Layer 2 of a small transformer language model trained on English Wikipedia (14 layers, counted from 0, width 96).
A neuron adds its activation times its output weights to the MLP's output. To switch it off is to set its activation to zero at one token and run the rest of the model.

Output weights of the MLP neurons that the questions are about. A number n stands for (n - 128) times 0.0037.
n32: 128, 136, 109, 101, 135, 115, 124, 140, 137, 138, 189, 134, 108, 120, 119, 137, 131, 122, 157, 110, 126, 106, 164, 148, 114, 92, 156, 104, 128, 137, 123, 92, 134, 126, 136, 112, 125, 128, 123, 134, 161, 109, 133, 110, 134, 109, 155, 111, 108, 139, 111, 122, 152, 131, 142, 140, 130, 140, 124, 144, 136, 105, 163, 160, 132, 109, 98, 137, 151, 114, 142, 106, 127, 85, 113, 134, 143, 110, 140, 114, 119, 94, 158, 86, 142, 132, 145, 114, 118, 107, 177, 134, 160, 152, 151, 148
n50: 124, 142, 76, 113, 99, 152, 96, 117, 131, 102, 161, 166, 113, 126, 114, 174, 143, 150, 120, 114, 109, 145, 105, 150, 174, 108, 156, 152, 163, 67, 131, 157, 170, 160, 140, 122, 135, 113, 107, 140, 174, 182, 130, 153, 138, 136, 138, 77, 135, 107, 119, 127, 126, 107, 155, 143, 182, 92, 98, 129, 105, 94, 143, 152, 112, 146, 92, 148, 147, 138, 119, 122, 117, 158, 139, 114, 76, 94, 110, 125, 8, 139, 149, 127, 132, 146, 190, 127, 136, 91, 121, 155, 113, 158, 135, 116
n74: 97, 145, 129, 117, 158, 126, 112, 148, 141, 98, 136, 127, 109, 161, 121, 72, 169, 74, 157, 165, 78, 130, 104, 107, 140, 127, 136, 77, 146, 149, 107, 110, 66, 131, 101, 112, 158, 96, 138, 77, 114, 75, 129, 137, 131, 120, 103, 116, 150, 166, 141, 114, 113, 115, 65, 130, 187, 101, 131, 89, 123, 148, 135, 142, 69, 55, 146, 152, 83, 112, 150, 103, 135, 96, 124, 100, 106, 166, 91, 70, 114, 146, 159, 148, 157, 146, 147, 166, 100, 121, 96, 141, 68, 151, 153, 166
n109: 76, 134, 116, 167, 183, 104, 164, 145, 104, 149, 118, 112, 138, 155, 162, 175, 97, 119, 116, 138, 118, 182, 155, 107, 125, 119, 128, 141, 137, 161, 106, 149, 168, 159, 137, 78, 124, 107, 127, 96, 110, 79, 158, 120, 153, 150, 112, 177, 131, 143, 117, 109, 126, 112, 137, 156, 100, 116, 114, 143, 151, 114, 97, 138, 120, 158, 132, 123, 135, 144, 101, 157, 135, 112, 158, 144, 91, 120, 118, 131, 118, 131, 117, 111, 93, 120, 92, 119, 143, 127, 119, 125, 159, 143, 149, 100
n125: 149, 93, 139, 123, 148, 141, 120, 141, 139, 64, 161, 87, 118, 163, 138, 155, 152, 97, 141, 135, 101, 117, 152, 183, 124, 127, 139, 103, 160, 71, 156, 111, 120, 129, 146, 78, 173, 75, 133, 158, 88, 149, 119, 140, 159, 106, 140, 157, 145, 149, 143, 120, 159, 118, 103, 108, 142, 110, 100, 140, 118, 127, 101, 180, 162, 88, 99, 109, 157, 88, 132, 113, 167, 137, 111, 115, 125, 136, 144, 123, 134, 134, 138, 95, 139, 116, 152, 139, 155, 128, 147, 98, 113, 132, 150, 141
n138: 120, 127, 137, 137, 146, 136, 142, 141, 130, 109, 114, 77, 138, 136, 177, 119, 127, 118, 163, 130, 106, 162, 134, 110, 125, 124, 112, 151, 90, 130, 126, 152, 128, 137, 142, 144, 105, 146, 124, 92, 140, 121, 95, 140, 131, 96, 113, 131, 123, 114, 148, 124, 155, 109, 144, 83, 127, 113, 148, 114, 157, 98, 140, 103, 118, 102, 174, 82, 143, 128, 91, 131, 146, 123, 85, 116, 145, 163, 93, 113, 133, 156, 162, 141, 206, 191, 83, 153, 146, 135, 111, 109, 121, 121, 130, 136
n140: 86, 125, 80, 135, 153, 97, 150, 147, 144, 105, 180, 186, 101, 126, 165, 85, 54, 122, 114, 137, 90, 149, 115, 144, 122, 120, 88, 118, 186, 80, 124, 101, 148, 139, 193, 165, 68, 150, 114, 165, 115, 164, 132, 129, 83, 144, 123, 155, 124, 128, 142, 142, 164, 124, 127, 151, 159, 187, 127, 140, 121, 91, 74, 141, 183, 159, 149, 182, 104, 119, 119, 108, 111, 172, 114, 124, 144, 173, 124, 88, 123, 130, 101, 125, 109, 144, 134, 135, 125, 100, 117, 113, 107, 165, 131, 132
n143: 80, 153, 167, 102, 124, 121, 97, 112, 157, 143, 82, 183, 137, 195, 115, 149, 153, 140, 120, 115, 139, 109, 115, 107, 141, 136, 203, 117, 106, 121, 111, 103, 115, 111, 108, 89, 149, 124, 165, 176, 157, 100, 102, 115, 177, 139, 117, 83, 93, 100, 155, 143, 126, 54, 119, 136, 105, 124, 96, 117, 118, 97, 153, 90, 187, 182, 140, 160, 94, 157, 131, 146, 70, 115, 189, 136, 119, 161, 76, 156, 119, 143, 48, 96, 163, 116, 141, 109, 101, 86, 147, 171, 121, 164, 140, 86
n152: 88, 116, 119, 121, 118, 163, 121, 82, 152, 92, 124, 93, 135, 125, 131, 149, 78, 120, 138, 114, 122, 155, 142, 71, 197, 147, 157, 112, 178, 164, 123, 142, 148, 158, 115, 119, 172, 121, 169, 161, 129, 158, 126, 129, 157, 171, 147, 178, 102, 135, 164, 117, 116, 96, 145, 114, 86, 148, 99, 147, 133, 124, 171, 101, 148, 135, 146, 166, 160, 69, 121, 143, 146, 156, 180, 125, 131, 167, 140, 105, 153, 92, 170, 124, 114, 92, 106, 96, 168, 118, 118, 153, 128, 128, 168, 106
n173: 82, 121, 118, 143, 136, 136, 101, 125, 127, 201, 79, 134, 124, 72, 105, 76, 160, 120, 82, 136, 109, 128, 173, 82, 134, 148, 114, 130, 138, 150, 144, 136, 85, 99, 119, 135, 136, 84, 97, 114, 173, 148, 106, 101, 180, 91, 104, 148, 140, 88, 106, 120, 128, 59, 73, 76, 102, 62, 123, 139, 160, 87, 221, 95, 159, 133, 83, 171, 148, 101, 107, 131, 113, 151, 105, 144, 142, 119, 199, 127, 112, 106, 121, 180, 125, 92, 135, 189, 93, 165, 113, 134, 112, 120, 77, 117
n190: 121, 59, 156, 128, 150, 64, 121, 124, 122, 132, 132, 120, 171, 145, 143, 146, 140, 150, 136, 136, 102, 149, 128, 101, 163, 91, 134, 159, 144, 113, 164, 123, 129, 188, 102, 126, 139, 159, 180, 91, 125, 123, 104, 137, 49, 154, 87, 52, 147, 158, 129, 149, 100, 140, 88, 132, 104, 128, 106, 126, 138, 101, 133, 188, 121, 149, 162, 190, 147, 115, 79, 162, 143, 141, 148, 139, 131, 182, 114, 104, 140, 94, 137, 103, 155, 114, 179, 135, 84, 141, 146, 67, 171, 107, 148, 109
n193: 101, 116, 141, 143, 118, 137, 175, 115, 111, 125, 147, 154, 157, 157, 142, 121, 143, 110, 159, 121, 115, 83, 125, 131, 118, 140, 115, 124, 108, 132, 147, 129, 115, 163, 153, 146, 147, 227, 116, 163, 128, 142, 155, 144, 130, 115, 154, 86, 128, 159, 101, 114, 115, 133, 108, 119, 172, 92, 154, 184, 113, 146, 129, 146, 116, 132, 71, 156, 115, 127, 87, 141, 189, 120, 125, 165, 127, 102, 130, 95, 124, 149, 164, 156, 132, 116, 111, 119, 89, 154, 94, 115, 115, 116, 132, 117
n197: 72, 122, 138, 182, 131, 95, 107, 114, 124, 94, 116, 123, 89, 132, 163, 164, 112, 96, 148, 150, 149, 151, 108, 101, 89, 111, 148, 86, 101, 106, 109, 104, 101, 154, 152, 93, 170, 122, 129, 128, 121, 185, 128, 134, 133, 176, 131, 162, 123, 86, 116, 150, 118, 180, 47, 139, 148, 132, 123, 130, 192, 138, 134, 139, 105, 114, 84, 60, 120, 100, 127, 156, 168, 107, 171, 94, 151, 90, 103, 109, 107, 128, 140, 145, 109, 150, 117, 105, 125, 147, 144, 145, 112, 150, 116, 96
n243: 114, 93, 113, 155, 136, 136, 83, 129, 79, 91, 169, 154, 97, 78, 99, 127, 135, 48, 135, 137, 149, 171, 141, 166, 107, 176, 98, 155, 156, 166, 151, 111, 118, 62, 128, 121, 136, 151, 137, 163, 129, 117, 93, 172, 149, 87, 150, 173, 167, 144, 138, 91, 66, 124, 105, 65, 183, 130, 139, 120, 130, 175, 112, 117, 139, 90, 83, 154, 165, 215, 128, 62, 110, 109, 142, 155, 105, 131, 159, 118, 140, 107, 122, 93, 115, 78, 124, 187, 127, 99, 94, 104, 126, 119, 135, 138
n251: 132, 158, 95, 146, 115, 120, 79, 46, 142, 100, 130, 153, 170, 138, 116, 162, 106, 167, 127, 131, 135, 160, 137, 97, 130, 154, 161, 153, 95, 94, 144, 129, 102, 63, 121, 132, 168, 122, 173, 105, 128, 147, 130, 187, 170, 162, 117, 110, 128, 147, 203, 148, 103, 60, 113, 114, 168, 169, 70, 125, 116, 181, 138, 168, 166, 98, 57, 161, 147, 83, 136, 70, 128, 82, 132, 92, 89, 103, 126, 145, 149, 140, 139, 154, 178, 138, 123, 181, 129, 158, 154, 88, 150, 134, 125, 124
n252: 154, 98, 102, 133, 119, 148, 167, 122, 146, 158, 145, 100, 139, 106, 135, 154, 154, 163, 130, 132, 116, 169, 110, 129, 123, 106, 72, 91, 104, 122, 131, 148, 124, 122, 122, 153, 104, 86, 187, 187, 128, 129, 134, 105, 122, 115, 132, 130, 96, 182, 132, 154, 57, 152, 146, 143, 172, 115, 165, 128, 110, 139, 115, 123, 80, 134, 62, 150, 139, 84, 163, 103, 136, 201, 134, 97, 75, 99, 148, 120, 78, 116, 133, 166, 154, 147, 98, 141, 92, 112, 131, 113, 131, 145, 136, 139

Each question names a token from some text and the token that comes next. It shows the activations a of the neurons there, in the order above. A number n stands for (n - 128) times 0.023.

Then comes g, the gradient of the next token's log-probability with respect to the MLP's output, scaled to length 1. A neuron's effect is roughly proportional to its activation times (output weights . g). A number n stands for (n - 128) times 0.0033.

" ", then "dy"
a: 124, 154, 130, 131, 128, 131, 132, 132, 126, 128, 125, 132, 126, 149, 129, 133
g: 109, 156, 165, 78, 128, 97, 147, 151, 136, 119, 136, 139, 106, 199, 142, 101, 112, 148, 113, 167, 148, 153, 149, 145, 173, 143, 150, 141, 143, 95, 125, 142, 134, 109, 93, 137, 125, 160, 154, 140, 69, 143, 79, 122, 156, 165, 125, 133, 112, 143, 128, 151, 108, 153, 68, 45, 181, 126, 142, 123, 90, 166, 128, 46, 113, 174, 78, 119, 93, 117, 135, 184, 126, 65, 154, 94, 114, 149, 123, 173, 179, 120, 97, 155, 202, 106, 156, 118, 165, 130, 143, 112, 119, 93, 143, 117
Which neuron, switched off, raises the next token's probability most? n50

" Angel", then "a"
a: 157, 138, 150, 123, 129, 129, 117, 130, 144, 119, 113, 126, 133, 127, 153, 127
g: 177, 130, 115, 154, 149, 132, 89, 122, 92, 110, 117, 53, 115, 153, 63, 100, 102, 144, 106, 119, 116, 80, 151, 138, 119, 79, 167, 115, 93, 94, 191, 120, 146, 128, 168, 151, 154, 161, 118, 144, 114, 108, 156, 140, 167, 133, 155, 152, 140, 176, 101, 158, 170, 155, 101, 134, 139, 128, 107, 160, 120, 123, 173, 169, 103, 88, 135, 97, 148, 154, 198, 124, 127, 83, 85, 90, 148, 185, 142, 143, 138, 143, 97, 149, 169, 141, 133, 83, 154, 160, 175, 86, 184, 99, 141, 178
Which neuron, switched off, lowers the next token's probability most? n32

"A", then "y"
a: 125, 149, 143, 126, 138, 130, 121, 138, 140, 128, 98, 128, 128, 128, 128, 128
g: 76, 101, 150, 165, 143, 154, 145, 140, 166, 154, 151, 83, 125, 93, 78, 137, 77, 155, 114, 100, 127, 135, 107, 130, 155, 66, 123, 176, 148, 92, 104, 145, 85, 99, 107, 146, 122, 81, 152, 96, 116, 129, 146, 107, 168, 115, 136, 90, 153, 123, 173, 131, 109, 143, 133, 141, 133, 139, 90, 105, 133, 143, 135, 156, 97, 181, 127, 126, 116, 100, 64, 103, 176, 121, 121, 76, 144, 143, 57, 105, 101, 120, 192, 163, 193, 124, 120, 98, 191, 161, 155, 138, 186, 174, 86, 123
Which neuron, switched off, lowers the next token's probability most? n50

"I", then "ron"
a: 128, 124, 131, 114, 128, 131, 133, 128, 139, 138, 127, 134, 148, 128, 127, 130
g: 126, 99, 174, 110, 128, 133, 179, 111, 148, 100, 115, 96, 146, 133, 105, 168, 130, 55, 174, 119, 125, 133, 161, 88, 77, 81, 131, 144, 136, 105, 149, 113, 163, 139, 148, 102, 126, 77, 56, 169, 140, 111, 161, 148, 120, 173, 140, 156, 105, 83, 152, 150, 165, 161, 81, 140, 123, 105, 99, 133, 98, 133, 83, 128, 153, 92, 106, 111, 142, 162, 154, 148, 147, 66, 181, 111, 141, 183, 104, 115, 114, 116, 142, 161, 157, 119, 124, 138, 39, 91, 79, 146, 117, 97, 134, 77
Which neuron, switched off, lowers the next token's probability most? n197

"port", then "as"
a: 133, 128, 132, 118, 166, 131, 128, 128, 129, 134, 108, 123, 127, 153, 162, 146
g: 147, 126, 147, 89, 179, 115, 140, 122, 193, 132, 103, 87, 125, 134, 102, 107, 142, 127, 147, 136, 83, 96, 156, 102, 46, 76, 139, 130, 60, 118, 167, 111, 164, 137, 142, 89, 88, 133, 93, 120, 123, 122, 128, 93, 98, 114, 107, 91, 118, 96, 110, 149, 152, 155, 159, 72, 94, 108, 108, 131, 153, 151, 123, 80, 139, 68, 158, 148, 139, 134, 207, 188, 116, 110, 138, 169, 147, 140, 73, 76, 140, 185, 135, 149, 111, 161, 141, 136, 116, 162, 186, 133, 153, 119, 128, 145
Which neuron, switched off, raises the next token's probability most? n243

"sh", then " Ha"
a: 128, 130, 128, 119, 126, 136, 131, 113, 128, 124, 128, 128, 125, 128, 143, 136
g: 72, 164, 200, 125, 106, 64, 99, 117, 170, 100, 120, 122, 53, 184, 92, 126, 170, 121, 166, 150, 86, 148, 125, 179, 103, 120, 154, 114, 169, 115, 133, 93, 100, 110, 100, 113, 102, 136, 144, 133, 157, 120, 100, 143, 161, 149, 104, 139, 152, 104, 144, 136, 137, 101, 82, 172, 74, 111, 103, 114, 114, 138, 148, 107, 167, 156, 70, 63, 155, 137, 111, 127, 119, 116, 149, 119, 142, 129, 125, 112, 137, 138, 112, 81, 155, 131, 143, 113, 94, 69, 105, 153, 88, 123, 182, 52
Which neuron, switched off, raises the next token's probability most? n143

" back", then "ers"
a: 125, 131, 128, 132, 145, 95, 129, 135, 127, 124, 84, 52, 125, 149, 133, 128
g: 143, 167, 158, 164, 156, 142, 111, 127, 114, 118, 90, 82, 131, 110, 94, 56, 114, 81, 49, 103, 175, 107, 126, 119, 126, 88, 158, 116, 64, 89, 135, 104, 193, 131, 116, 130, 133, 88, 161, 106, 106, 114, 186, 126, 74, 72, 116, 214, 149, 103, 141, 139, 118, 120, 129, 123, 105, 127, 127, 146, 136, 156, 128, 138, 115, 162, 133, 112, 181, 143, 184, 104, 148, 124, 101, 89, 198, 154, 109, 91, 148, 132, 137, 116, 162, 124, 99, 161, 105, 120, 108, 123, 131, 103, 72, 128
Which neuron, switched off, raises the next token's probability most? n138

")", then "\n"
a: 136, 133, 128, 122, 128, 130, 113, 132, 127, 123, 126, 131, 131, 128, 128, 115
g: 136, 125, 150, 112, 117, 124, 111, 154, 150, 151, 97, 127, 106, 107, 99, 139, 224, 150, 91, 110, 115, 117, 144, 104, 112, 95, 129, 60, 136, 130, 103, 145, 91, 121, 156, 101, 187, 85, 160, 158, 158, 135, 137, 127, 143, 107, 109, 133, 151, 174, 125, 128, 140, 73, 142, 116, 166, 151, 127, 119, 127, 197, 114, 141, 47, 150, 120, 103, 104, 97, 87, 155, 83, 97, 119, 120, 124, 117, 148, 49, 178, 140, 169, 98, 90, 118, 142, 175, 182, 134, 142, 154, 94, 104, 138, 62
Which neuron, switched off, lowers the next token's probability most? n140

" Ti", then "k"
a: 123, 133, 168, 127, 124, 128, 115, 127, 128, 132, 124, 132, 133, 147, 137, 137
g: 117, 128, 98, 113, 83, 93, 82, 151, 141, 120, 102, 137, 144, 136, 99, 106, 186, 115, 132, 100, 127, 133, 145, 142, 191, 82, 118, 124, 142, 141, 205, 88, 142, 177, 162, 149, 89, 89, 112, 148, 99, 107, 95, 166, 136, 83, 145, 145, 100, 167, 130, 121, 127, 150, 82, 108, 202, 104, 120, 84, 154, 124, 131, 107, 103, 191, 120, 129, 123, 126, 117, 126, 71, 97, 114, 84, 197, 93, 132, 129, 160, 108, 137, 193, 163, 166, 164, 145, 159, 139, 101, 176, 132, 125, 92, 169
Which neuron, switched off, lowers the next token's probability most? n74

"ugh", then " Angel"
a: 130, 129, 139, 129, 128, 127, 132, 132, 128, 129, 122, 110, 125, 151, 131, 134
g: 118, 126, 122, 161, 140, 66, 138, 100, 99, 156, 120, 139, 150, 120, 99, 158, 175, 80, 114, 121, 150, 174, 89, 145, 132, 176, 176, 98, 164, 84, 160, 128, 80, 131, 144, 63, 130, 160, 107, 141, 128, 172, 86, 103, 170, 118, 98, 114, 141, 126, 109, 115, 121, 103, 146, 184, 117, 110, 101, 142, 153, 82, 79, 117, 111, 113, 111, 135, 90, 144, 86, 67, 149, 121, 88, 125, 110, 144, 181, 153, 98, 98, 109, 131, 63, 122, 109, 58, 107, 92, 101, 127, 89, 163, 192, 149
Which neuron, switched off, lowers the next token's probability most? n243

"After", then " being"
a: 125, 130, 138, 127, 137, 127, 128, 127, 131, 128, 102, 102, 127, 137, 130, 126
g: 123, 133, 96, 110, 110, 103, 144, 159, 165, 113, 141, 118, 98, 128, 153, 146, 152, 142, 114, 163, 119, 111, 173, 92, 144, 117, 92, 119, 125, 121, 142, 125, 176, 179, 92, 147, 163, 134, 158, 123, 141, 173, 93, 126, 77, 103, 137, 108, 85, 124, 109, 94, 162, 111, 150, 115, 37, 137, 92, 80, 115, 172, 136, 69, 157, 147, 111, 188, 115, 167, 171, 122, 81, 142, 120, 91, 100, 72, 107, 101, 154, 157, 168, 103, 173, 85, 152, 157, 167, 154, 197, 159, 152, 137, 110, 173
Which neuron, switched off, lowers the next token's probability most? n193

"out", then " stage"
a: 129, 127, 129, 133, 127, 127, 128, 122, 137, 125, 121, 124, 129, 129, 128, 184
g: 125, 130, 152, 177, 108, 168, 148, 123, 107, 154, 123, 56, 139, 166, 170, 175, 95, 163, 171, 131, 100, 112, 132, 137, 141, 74, 96, 52, 71, 132, 136, 144, 98, 137, 129, 113, 133, 125, 131, 75, 129, 115, 76, 98, 165, 147, 186, 80, 89, 85, 108, 119, 154, 137, 96, 131, 131, 109, 143, 155, 82, 81, 168, 91, 119, 102, 99, 158, 99, 127, 153, 159, 132, 137, 45, 134, 156, 122, 121, 81, 113, 115, 103, 96, 82, 107, 167, 168, 106, 96, 155, 115, 148, 133, 118, 110
Which neuron, switched off, lowers the next token's probability most? n252

"RE", then "/"
a: 127, 145, 130, 106, 127, 131, 133, 135, 126, 141, 128, 137, 134, 128, 247, 131
g: 145, 197, 172, 106, 111, 196, 104, 140, 97, 91, 109, 217, 152, 143, 97, 117, 77, 139, 110, 157, 83, 124, 83, 138, 107, 166, 146, 119, 93, 168, 75, 131, 125, 86, 164, 155, 174, 186, 173, 151, 158, 141, 98, 126, 121, 113, 146, 144, 153, 123, 136, 178, 161, 141, 150, 86, 173, 173, 131, 158, 156, 121, 81, 95, 64, 141, 132, 117, 111, 136, 143, 119, 125, 131, 104, 126, 155, 120, 118, 140, 72, 135, 123, 134, 153, 164, 122, 130, 96, 146, 166, 98, 93, 104, 174, 147
Which neuron, switched off, lowers the next token's probability most? n251